Layer 4 of a small transformer language model trained on English Wikipedia (11 layers, counted from 0, width 64).
A neuron's activation on a vector x is GELU(gate . x) times (in . x), where the dot is the dot product.

Input weights of the MLP neurons that the questions are about. A number n stands for (n - 500) times 0.00082.
n30 gate: 342,753,537,473,445,378,432,577,482,659,564,393,602,566,494,561,347,305,533,510,360,831,603,635,640,451,576,615,363,749,482,516,591,578,342,583,349,484,649,298,461,456,377,695,598,330,561,157,619,617,405,477,567,395,601,492,375,731,359,436,367,451,458,354
n37 gate: 452,442,615,672,605,299,404,569,387,338,399,583,469,631,467,622,527,367,541,550,509,680,492,471,588,479,528,509,553,344,725,540,416,531,357,288,585,280,570,581,527,354,537,583,346,421,578,607,154,515,757,681,750,402,382,472,680,491,454,608,532,526,788,682
n38 gate: 472,506,268,682,439,92,668,269,548,418,163,433,357,860,416,400,477,531,439,235,409,485,367,577,621,344,308,320,685,437,368,505,413,662,541,449,300,558,460,277,566,455,600,513,453,423,612,579,476,296,857,557,603,408,651,501,596,519,370,396,545,403,584,313
n41 gate: 596,492,442,386,195,648,585,583,561,327,681,304,414,384,344,579,562,474,371,462,485,608,348,480,428,308,600,616,560,436,344,440,667,546,916,302,536,533,515,161,679,584,198,559,765,510,536,418,489,563,547,794,444,349,655,592,414,432,419,637,417,581,389,425
n52 gate: 729,247,376,491,502,658,684,662,263,328,550,642,116,358,538,582,25,409,562,648,630,313,600,542,529,280,499,391,325,633,161,441,337,416,366,446,405,685,660,439,496,622,599,563,419,447,545,348,641,625,761,287,481,435,491,599,492,476,595,487,395,528,449,668
n58 gate: 489,324,626,699,467,538,543,544,559,575,261,633,573,882,486,542,607,186,462,671,636,521,494,538,494,378,488,438,240,603,515,716,593,409,640,271,519,478,617,640,453,457,489,754,596,390,775,560,697,727,842,486,706,329,404,653,693,306,514,767,678,562,353,367
n70 gate: 614,580,469,485,467,605,448,522,381,200,637,256,594,946,368,721,537,477,735,578,420,243,695,385,456,306,381,530,599,523,374,445,617,371,553,590,369,252,705,459,500,376,592,457,407,782,576,577,527,524,148,795,444,513,394,666,440,224,559,503,475,709,281,469
n98 gate: 567,524,464,764,334,724,764,474,679,498,694,639,554,335,466,632,407,643,464,656,722,356,612,474,409,611,422,726,619,590,395,506,380,634,390,478,206,409,690,546,552,582,460,479,501,614,345,737,510,334,584,595,391,599,415,478,557,715,487,426,463,771,567,347
n145 gate: 766,479,522,539,613,448,594,539,415,278,541,559,286,387,455,637,288,525,441,235,474,338,431,492,632,349,575,689,315,488,457,327,664,438,196,752,398,429,413,268,143,352,498,855,572,539,512,241,601,252,358,567,561,465,443,753,677,525,689,447,455,227,369,717
n167 gate: 622,401,325,696,611,734,703,450,598,596,524,285,423,400,762,166,612,440,376,520,476,493,474,396,516,300,586,501,205,681,574,570,451,522,566,443,393,507,580,336,258,551,513,544,511,611,469,361,278,482,718,437,578,530,431,564,424,726,484,654,615,503,414,440
n172 gate: 593,518,765,485,469,507,494,499,357,208,364,522,661,463,664,303,369,581,363,329,636,388,385,462,413,389,632,502,643,499,351,619,667,431,609,425,401,601,561,399,474,631,515,692,432,495,578,262,471,365,539,496,122,767,488,491,375,446,412,727,474,559,445,366
n174 gate: 545,628,625,633,293,401,322,185,395,242,353,628,407,480,448,411,673,456,681,454,607,584,351,490,523,397,436,391,518,645,500,664,269,402,350,448,755,325,565,295,742,164,454,761,521,357,628,560,675,330,532,625,568,256,567,484,635,507,499,437,522,260,362,701
n181 gate: 622,453,402,626,501,531,374,602,603,403,519,478,546,475,385,634,592,514,419,412,543,284,636,628,462,457,692,512,178,721,343,598,726,589,698,516,576,399,211,539,787,469,598,616,621,466,309,656,725,402,669,365,723,328,159,394,627,391,556,363,493,360,458,664
n184 gate: 346,268,308,691,539,481,480,451,318,381,304,339,560,654,285,624,396,620,647,824,475,201,461,780,462,404,511,539,466,490,654,724,503,460,533,711,406,388,479,646,566,754,388,564,858,528,335,603,686,316,590,577,435,598,457,594,414,565,644,414,545,611,369,476
n30 in: 512,599,449,529,536,562,176,517,425,632,585,495,622,434,567,544,456,308,428,433,213,484,481,409,573,533,412,567,387,459,552,310,306,566,455,605,365,458,300,652,332,315,436,655,470,464,366,532,454,436,372,562,565,583,362,817,453,470,399,532,484,673,380,504
n37 in: 608,296,449,595,519,371,511,481,462,505,835,569,572,543,356,469,462,496,528,495,819,494,434,752,549,477,666,835,458,506,431,378,262,484,513,393,422,656,370,550,518,374,633,522,664,474,625,574,679,412,480,434,448,524,360,423,421,419,665,588,669,559,670,671
n38 in: 439,634,406,563,347,351,399,350,384,404,480,487,662,534,583,669,360,713,504,413,182,688,394,508,591,657,625,541,308,787,581,385,284,665,513,649,22,425,686,613,423,302,564,789,695,555,583,266,642,537,731,196,513,515,746,806,362,505,420,424,434,596,469,283
n41 in: 441,462,575,643,405,630,450,309,573,611,423,339,773,504,431,725,613,513,421,392,363,612,684,592,445,139,578,502,500,475,552,558,508,617,336,402,318,368,438,446,574,436,728,355,565,626,887,811,429,410,567,326,416,494,500,509,583,625,608,345,545,484,733,855
n52 in: 510,667,387,390,519,632,279,814,493,344,712,372,504,606,483,336,688,460,493,568,507,374,612,480,516,657,253,569,469,723,732,625,628,465,467,273,656,600,558,438,426,447,759,401,462,345,298,422,348,767,395,346,685,445,485,699,731,556,330,470,492,507,705,610
n58 in: 752,547,662,429,330,351,540,290,589,401,673,377,542,275,534,517,792,608,843,469,461,285,552,580,338,533,415,273,832,592,423,867,378,706,421,160,662,494,346,347,523,394,475,569,332,449,585,519,269,631,571,653,527,433,507,409,546,419,316,431,662,467,505,422
n70 in: 495,444,404,511,664,674,446,370,646,396,350,502,32,461,370,353,745,873,377,545,588,280,662,486,302,444,441,257,650,568,518,591,699,619,606,295,541,346,629,485,492,528,744,459,522,746,411,623,598,231,799,623,540,460,226,355,443,261,310,249,755,550,722,625
n98 in: 752,562,490,332,534,338,778,687,682,716,430,671,409,483,332,513,629,705,501,420,846,506,586,595,326,483,406,672,487,452,230,490,706,574,598,511,636,391,335,533,556,399,436,490,700,363,651,622,543,359,527,650,379,508,440,363,711,692,653,476,483,355,409,505
n145 in: 301,353,512,710,268,472,267,368,437,691,343,724,665,561,455,511,332,531,715,507,720,666,476,483,568,340,381,323,496,602,361,397,513,416,442,218,520,571,606,433,548,552,653,489,440,513,529,604,698,395,707,622,717,390,456,590,702,678,708,423,865,398,489,281
n167 in: 602,534,381,555,530,639,303,544,393,563,540,511,482,412,725,315,814,582,379,688,399,435,445,494,688,352,622,486,405,606,687,606,396,527,634,540,417,520,635,317,367,554,532,389,271,475,424,428,650,242,569,521,708,700,337,514,180,804,347,345,680,505,393,437
n172 in: 412,722,756,330,455,435,475,397,627,683,741,628,501,518,666,621,468,615,582,645,484,618,490,593,309,450,461,431,658,454,410,542,436,401,351,503,300,483,661,569,456,609,618,370,556,756,622,705,452,338,580,594,331,723,574,335,531,420,310,486,510,193,520,522
n174 in: 513,771,383,479,394,605,575,496,544,656,786,266,330,156,801,241,525,420,555,519,475,624,352,451,525,821,268,573,810,552,428,385,598,288,501,290,741,466,447,702,634,459,565,343,388,677,566,631,211,949,323,731,246,124,589,252,455,306,194,802,617,229,603,353
n181 in: 635,551,588,716,335,530,314,574,457,245,699,547,398,311,516,659,558,537,353,435,391,581,771,514,505,659,601,519,524,653,497,374,537,331,575,563,356,644,447,424,643,362,575,137,619,457,679,331,266,634,288,600,621,289,492,555,302,477,533,382,486,205,464,390
n184 in: 507,783,745,501,564,475,502,443,684,505,437,427,675,294,693,592,467,503,243,545,411,504,479,451,314,764,298,456,666,337,317,630,674,350,323,484,458,436,531,574,596,335,403,606,643,575,595,590,528,406,778,412,425,526,459,263,432,617,480,456,528,695,312,427

Each question shows a token from some text and the vector x that enters the MLP there. A number n stands for (n - 500) times 0.0064.

".": 625,532,463,496,364,690,488,636,441,412,586,453,522,339,410,621,732,624,625,262,537,471,566,566,553,314,494,532,394,479,510,582,617,457,318,447,453,611,461,748,547,651,297,472,509,334,403,540,550,655,703,553,690,283,434,681,584,411,400,569,320,366,565,516
The three highest activations, in order: n181, n52, n58

"way": 647,716,666,523,299,517,299,821,590,586,617,550,575,632,432,358,662,616,501,389,620,566,496,601,538,362,461,507,486,323,384,401,441,695,421,648,580,551,576,685,428,475,455,639,391,498,317,473,409,533,692,576,561,617,383,554,510,538,421,388,581,594,650,473
The neuron with the highest activation: n98

" play": 701,624,749,420,347,521,512,441,488,678,505,415,458,603,434,413,505,620,490,464,527,489,472,614,665,305,572,390,563,323,695,340,457,551,320,549,530,412,598,785,556,749,471,601,448,394,420,398,412,494,593,550,478,395,409,699,302,499,300,551,594,604,756,509
The most active neuron and its activation: n181, at about 0.13

"1": 602,436,746,367,430,596,494,530,655,494,555,399,626,487,480,486,706,802,525,509,401,594,509,345,617,333,510,404,672,284,567,461,664,595,413,545,322,699,302,513,548,603,249,767,303,393,552,416,471,656,558,530,515,565,455,358,534,451,397,424,522,585,560,534
The most active neuron and its activation: n41, at about 0.26

"fe": 526,657,692,538,369,625,431,659,590,603,653,370,397,555,395,531,470,739,528,526,555,434,550,565,647,357,487,384,790,654,516,394,635,598,328,568,335,634,430,654,577,619,309,583,660,465,525,431,340,626,627,690,509,549,402,402,535,484,510,336,488,722,503,555
The three highest activations, in order: n98, n70, n184

"\n": 565,608,529,413,252,702,364,499,587,635,536,390,668,408,544,564,492,610,634,350,590,512,665,530,706,305,501,602,334,291,656,606,596,603,494,575,481,480,519,648,390,657,374,666,480,299,359,701,459,551,604,720,547,356,408,568,395,428,347,570,494,567,670,489
The neuron with the highest activation: n41

"2": 593,456,591,484,452,571,399,638,717,717,599,433,570,508,450,431,647,801,585,508,560,537,543,487,508,341,536,370,459,167,457,617,655,528,523,482,446,664,348,559,479,528,274,677,316,357,600,381,617,697,529,585,645,511,421,441,470,487,271,520,551,548,865,556
The three highest activations, in order: n58, n38, n41

"s": 556,671,802,502,434,366,292,702,571,540,522,427,565,530,346,386,694,644,569,241,436,519,545,449,574,380,559,459,287,297,639,500,455,558,350,660,482,539,416,677,415,633,347,565,541,317,375,422,409,597,593,532,584,588,443,334,502,401,623,456,438,589,774,484
The most active neuron and its activation: n174, at about 0.22

" contribut": 533,663,471,605,397,537,444,572,553,622,552,243,585,576,530,630,514,625,334,527,462,702,659,457,480,339,706,392,581,444,529,512,483,480,438,604,411,525,585,612,547,622,312,466,379,524,342,308,465,375,775,690,365,315,349,496,620,333,408,466,420,522,615,489
The neuron with the highest activation: n41

"ist": 509,567,690,762,341,434,305,810,532,716,639,457,368,430,340,557,468,589,438,386,514,407,594,409,504,263,438,538,433,503,573,386,500,479,346,540,403,403,436,673,459,651,455,514,392,347,310,399,498,591,602,557,578,396,250,592,538,367,499,548,483,470,385,626
The three highest activations, in order: n181, n145, n52

" ": 664,503,683,492,317,776,319,495,531,549,507,333,610,705,567,457,453,601,535,514,558,611,490,502,693,258,558,451,445,367,668,466,461,411,360,649,455,378,439,700,482,636,333,625,423,262,413,419,484,695,544,540,662,555,454,435,586,393,357,480,513,467,639,458
The most active neuron and its activation: n30, at about 0.35

" scored": 634,543,658,457,558,465,401,524,332,676,582,302,554,602,456,573,440,733,670,446,503,506,586,579,667,400,576,400,485,490,581,332,394,524,501,537,645,608,713,741,408,623,433,440,276,355,364,254,502,518,586,589,547,426,392,666,422,361,371,390,475,632,660,691
The three highest activations, in order: n52, n98, n30

"not": 409,691,701,490,350,505,452,758,617,542,659,584,488,699,468,518,472,667,599,457,454,583,661,612,518,435,511,520,561,513,506,523,341,537,374,429,489,655,555,683,475,687,455,678,511,399,608,360,387,500,749,714,347,553,355,591,553,493,451,474,514,673,706,484
The three highest activations, in order: n172, n37, n58

"die": 595,602,704,467,298,543,457,727,429,466,680,615,531,522,432,373,445,555,599,305,477,675,346,462,715,363,475,453,526,357,462,433,514,670,311,408,500,622,481,760,341,618,450,512,455,554,426,383,522,484,665,531,744,589,320,464,417,586,491,397,527,532,601,387
The neuron with the highest activation: n145

" he": 554,674,657,447,359,572,471,541,375,608,710,476,504,734,547,627,777,651,430,502,475,465,517,620,619,451,567,623,270,522,582,389,576,475,361,432,553,637,567,638,589,697,295,447,442,414,342,377,580,685,802,537,473,406,495,348,536,449,458,570,440,578,696,551
The two highest activations, in order: n37, n145

" no": 489,637,659,460,318,540,357,587,536,639,683,454,434,577,572,561,309,596,599,563,660,694,543,626,620,379,623,417,555,336,572,566,589,568,371,399,444,483,525,666,428,591,273,625,490,454,467,417,451,699,738,645,274,523,428,430,600,685,401,375,620,497,528,607
The most active neuron and its activation: n172, at about 0.21

"Appearance": 563,457,673,662,410,616,667,635,615,615,557,536,373,511,609,740,564,766,395,419,353,577,659,736,566,430,621,425,443,364,448,505,478,606,631,512,362,519,514,615,670,488,467,577,476,288,270,361,596,485,682,569,464,473,401,748,542,336,325,463,610,557,723,568
The neuron with the highest activation: n181

"–": 898,542,604,570,434,720,510,603,444,631,498,411,485,423,430,425,480,507,525,441,460,759,426,658,572,457,401,513,236,361,805,590,420,539,438,491,418,498,403,644,535,657,509,483,510,497,276,479,547,630,565,511,545,543,314,837,567,403,481,526,619,520,485,600
The most active neuron and its activation: n167, at about 0.57

" action": 538,716,637,507,389,476,285,621,487,538,520,480,419,672,502,485,569,553,546,482,475,522,513,658,619,342,559,442,620,296,536,231,512,590,430,537,482,448,564,791,573,675,368,657,283,211,346,385,367,467,649,464,571,448,394,528,549,379,404,431,517,515,571,582
The neuron with the highest activation: n30

"7": 644,473,598,492,562,472,395,621,458,631,546,538,669,630,329,386,712,523,522,470,720,670,420,604,688,330,444,514,473,176,489,480,531,600,466,444,239,640,397,594,664,482,440,566,363,357,369,416,512,608,687,559,634,361,446,606,665,291,378,520,700,501,558,433
The two highest activations, in order: n37, n58

"y": 488,672,726,582,423,418,262,795,625,613,719,446,394,410,320,501,552,640,523,420,461,544,448,581,573,255,541,528,479,236,571,424,450,543,397,571,508,468,507,622,420,648,484,442,504,328,324,496,441,568,557,672,676,743,311,488,579,478,540,520,474,529,606,443
The three highest activations, in order: n37, n38, n174

" that": 464,518,615,469,442,549,342,679,437,556,594,381,522,462,595,574,701,507,479,273,514,358,611,622,512,282,567,420,490,298,593,494,588,378,308,469,575,602,439,617,556,725,388,580,368,275,240,355,501,768,708,429,518,451,399,454,613,496,424,560,563,403,591,589
The neuron with the highest activation: n52

"ists": 479,668,701,711,391,387,314,717,603,611,606,440,415,520,378,336,595,635,514,316,518,457,570,598,568,343,508,363,336,378,640,353,445,551,299,648,459,540,425,714,465,645,442,519,348,352,416,350,356,608,629,620,604,491,368,572,508,320,487,544,471,490,433,531
The most active neuron and its activation: n30, at about 0.18

" Division": 707,676,572,517,372,592,264,622,475,575,527,516,629,556,327,518,560,658,552,426,502,564,562,553,535,306,319,309,478,430,555,456,361,646,608,625,524,472,326,696,325,592,532,705,356,348,547,503,446,494,646,522,428,439,470,514,288,373,413,446,643,731,676,559
The most active neuron and its activation: n70, at about 0.14

" on": 541,507,504,468,420,555,448,644,198,524,539,346,461,505,520,545,685,638,755,417,427,655,541,572,644,293,469,482,453,446,352,478,694,631,416,671,521,611,567,772,441,601,318,482,587,297,340,422,340,594,673,555,361,496,451,508,526,511,366,491,453,556,669,460
The most active neuron and its activation: n30, at about 0.13

"per": 566,615,681,473,307,568,559,741,697,563,682,355,424,505,370,466,440,725,530,490,629,577,389,340,648,369,565,438,778,479,480,511,473,740,426,568,443,570,625,580,496,610,469,650,577,457,492,422,405,540,626,719,315,436,340,481,633,562,493,302,388,701,602,557
The most active neuron and its activation: n98, at about 1.5

" Premier": 679,796,720,466,348,626,383,661,487,662,500,437,495,630,371,580,506,582,509,498,366,588,439,449,737,330,447,447,499,460,556,350,554,590,453,552,504,340,451,741,365,496,522,506,425,456,369,431,522,457,619,617,539,476,440,465,529,374,427,550,628,844,590,536
The two highest activations, in order: n70, n30

" |": 602,511,603,592,470,707,667,503,523,340,479,295,419,528,603,463,384,649,742,382,497,443,620,732,614,392,370,525,499,628,486,466,418,723,689,478,490,570,352,574,487,383,532,719,397,468,508,555,472,486,594,726,555,464,355,701,476,347,457,422,563,400,747,796
The three highest activations, in order: n70, n37, n52

" Northern": 570,718,680,471,439,561,444,732,400,448,515,430,305,475,376,537,351,594,450,407,374,510,439,541,789,351,454,366,475,422,442,481,519,641,356,528,466,502,401,820,346,526,503,598,452,436,326,518,522,522,665,603,618,533,492,380,612,592,423,605,760,611,457,540
The neuron with the highest activation: n145

"pe": 557,590,669,430,231,548,428,730,659,640,652,485,486,619,319,386,508,781,581,404,567,522,461,594,512,306,543,521,577,485,565,415,470,569,196,561,414,572,644,701,493,728,380,648,518,453,485,349,388,418,534,630,587,578,395,469,468,563,505,368,589,523,607,431
The neuron with the highest activation: n98

" games": 622,652,713,426,416,422,331,547,457,581,567,365,536,550,538,437,588,687,466,399,437,520,586,684,667,415,451,380,442,271,652,425,291,648,315,642,634,524,473,720,521,646,381,646,450,385,388,383,358,537,621,609,593,414,422,585,332,342,519,479,702,626,614,529
The neuron with the highest activation: n98

" not": 346,608,696,405,482,526,492,566,533,584,540,451,544,559,587,570,468,599,440,515,447,555,738,444,657,327,516,382,368,483,550,554,412,344,339,377,406,601,548,658,418,618,286,633,310,408,445,228,406,559,780,530,337,691,434,503,511,414,422,542,460,588,749,571
The most active neuron and its activation: n172, at about 0.79

" first": 633,571,732,400,501,491,478,378,540,490,487,444,548,428,545,590,473,609,420,446,408,565,451,520,760,257,465,442,505,329,627,488,292,558,274,348,544,592,444,761,347,557,392,566,369,427,315,350,572,625,649,578,508,504,330,638,378,394,443,551,566,627,601,646
The three highest activations, in order: n98, n181, n37

" win": 688,694,624,517,392,563,403,598,565,636,503,523,525,643,584,636,549,730,573,566,446,463,492,631,666,353,541,431,555,473,531,285,430,618,426,623,494,541,668,744,562,542,416,479,391,320,417,240,347,561,613,615,496,450,335,621,454,324,413,468,690,650,648,522
The two highest activations, in order: n70, n30

" Co": 484,811,642,409,472,620,340,613,503,738,575,435,534,680,443,612,450,696,596,361,556,609,567,596,578,273,548,482,603,339,515,509,544,693,430,471,448,486,340,640,434,756,408,601,590,417,467,514,424,553,662,523,509,570,475,331,468,464,505,435,533,514,683,303
The neuron with the highest activation: n172

" function": 515,628,710,465,317,615,244,564,527,575,671,359,555,585,416,523,467,573,363,414,488,597,582,560,547,330,530,416,546,281,555,442,352,438,339,592,530,409,540,686,466,587,398,630,334,380,232,401,316,502,689,592,386,412,381,479,404,466,303,404,553,584,466,559
The neuron with the highest activation: n30

"'": 572,560,584,529,299,699,449,671,505,649,518,300,480,548,432,708,663,683,460,430,402,543,513,346,589,231,467,543,471,267,719,277,604,482,373,525,551,543,433,619,397,570,427,627,606,482,287,312,439,553,623,511,599,580,383,224,389,601,459,623,449,432,621,496
The neuron with the highest activation: n167

" against": 659,578,606,562,400,548,416,679,22,454,604,362,467,485,540,768,694,536,584,529,386,391,611,560,646,315,603,358,491,557,494,481,634,499,381,479,479,507,565,711,746,586,357,493,489,265,388,441,487,713,654,497,432,338,466,521,511,372,491,504,463,521,674,608
The neuron with the highest activation: n52

"ance": 487,672,697,567,305,588,262,718,686,622,615,638,482,366,407,412,459,614,575,501,637,633,496,614,539,358,568,379,639,316,484,485,398,673,566,571,446,491,483,747,395,610,479,549,372,304,447,335,395,434,573,690,487,551,352,638,447,554,479,446,414,684,680,574
The most active neuron and its activation: n98, at about 0.17

" managed": 674,545,614,500,510,409,621,519,444,604,463,252,481,526,362,545,551,533,580,397,482,531,506,545,675,386,577,373,464,509,462,546,412,542,451,698,581,607,658,714,361,668,333,400,382,225,170,447,400,474,686,445,444,463,344,552,550,429,406,496,530,701,561,632
The neuron with the highest activation: n174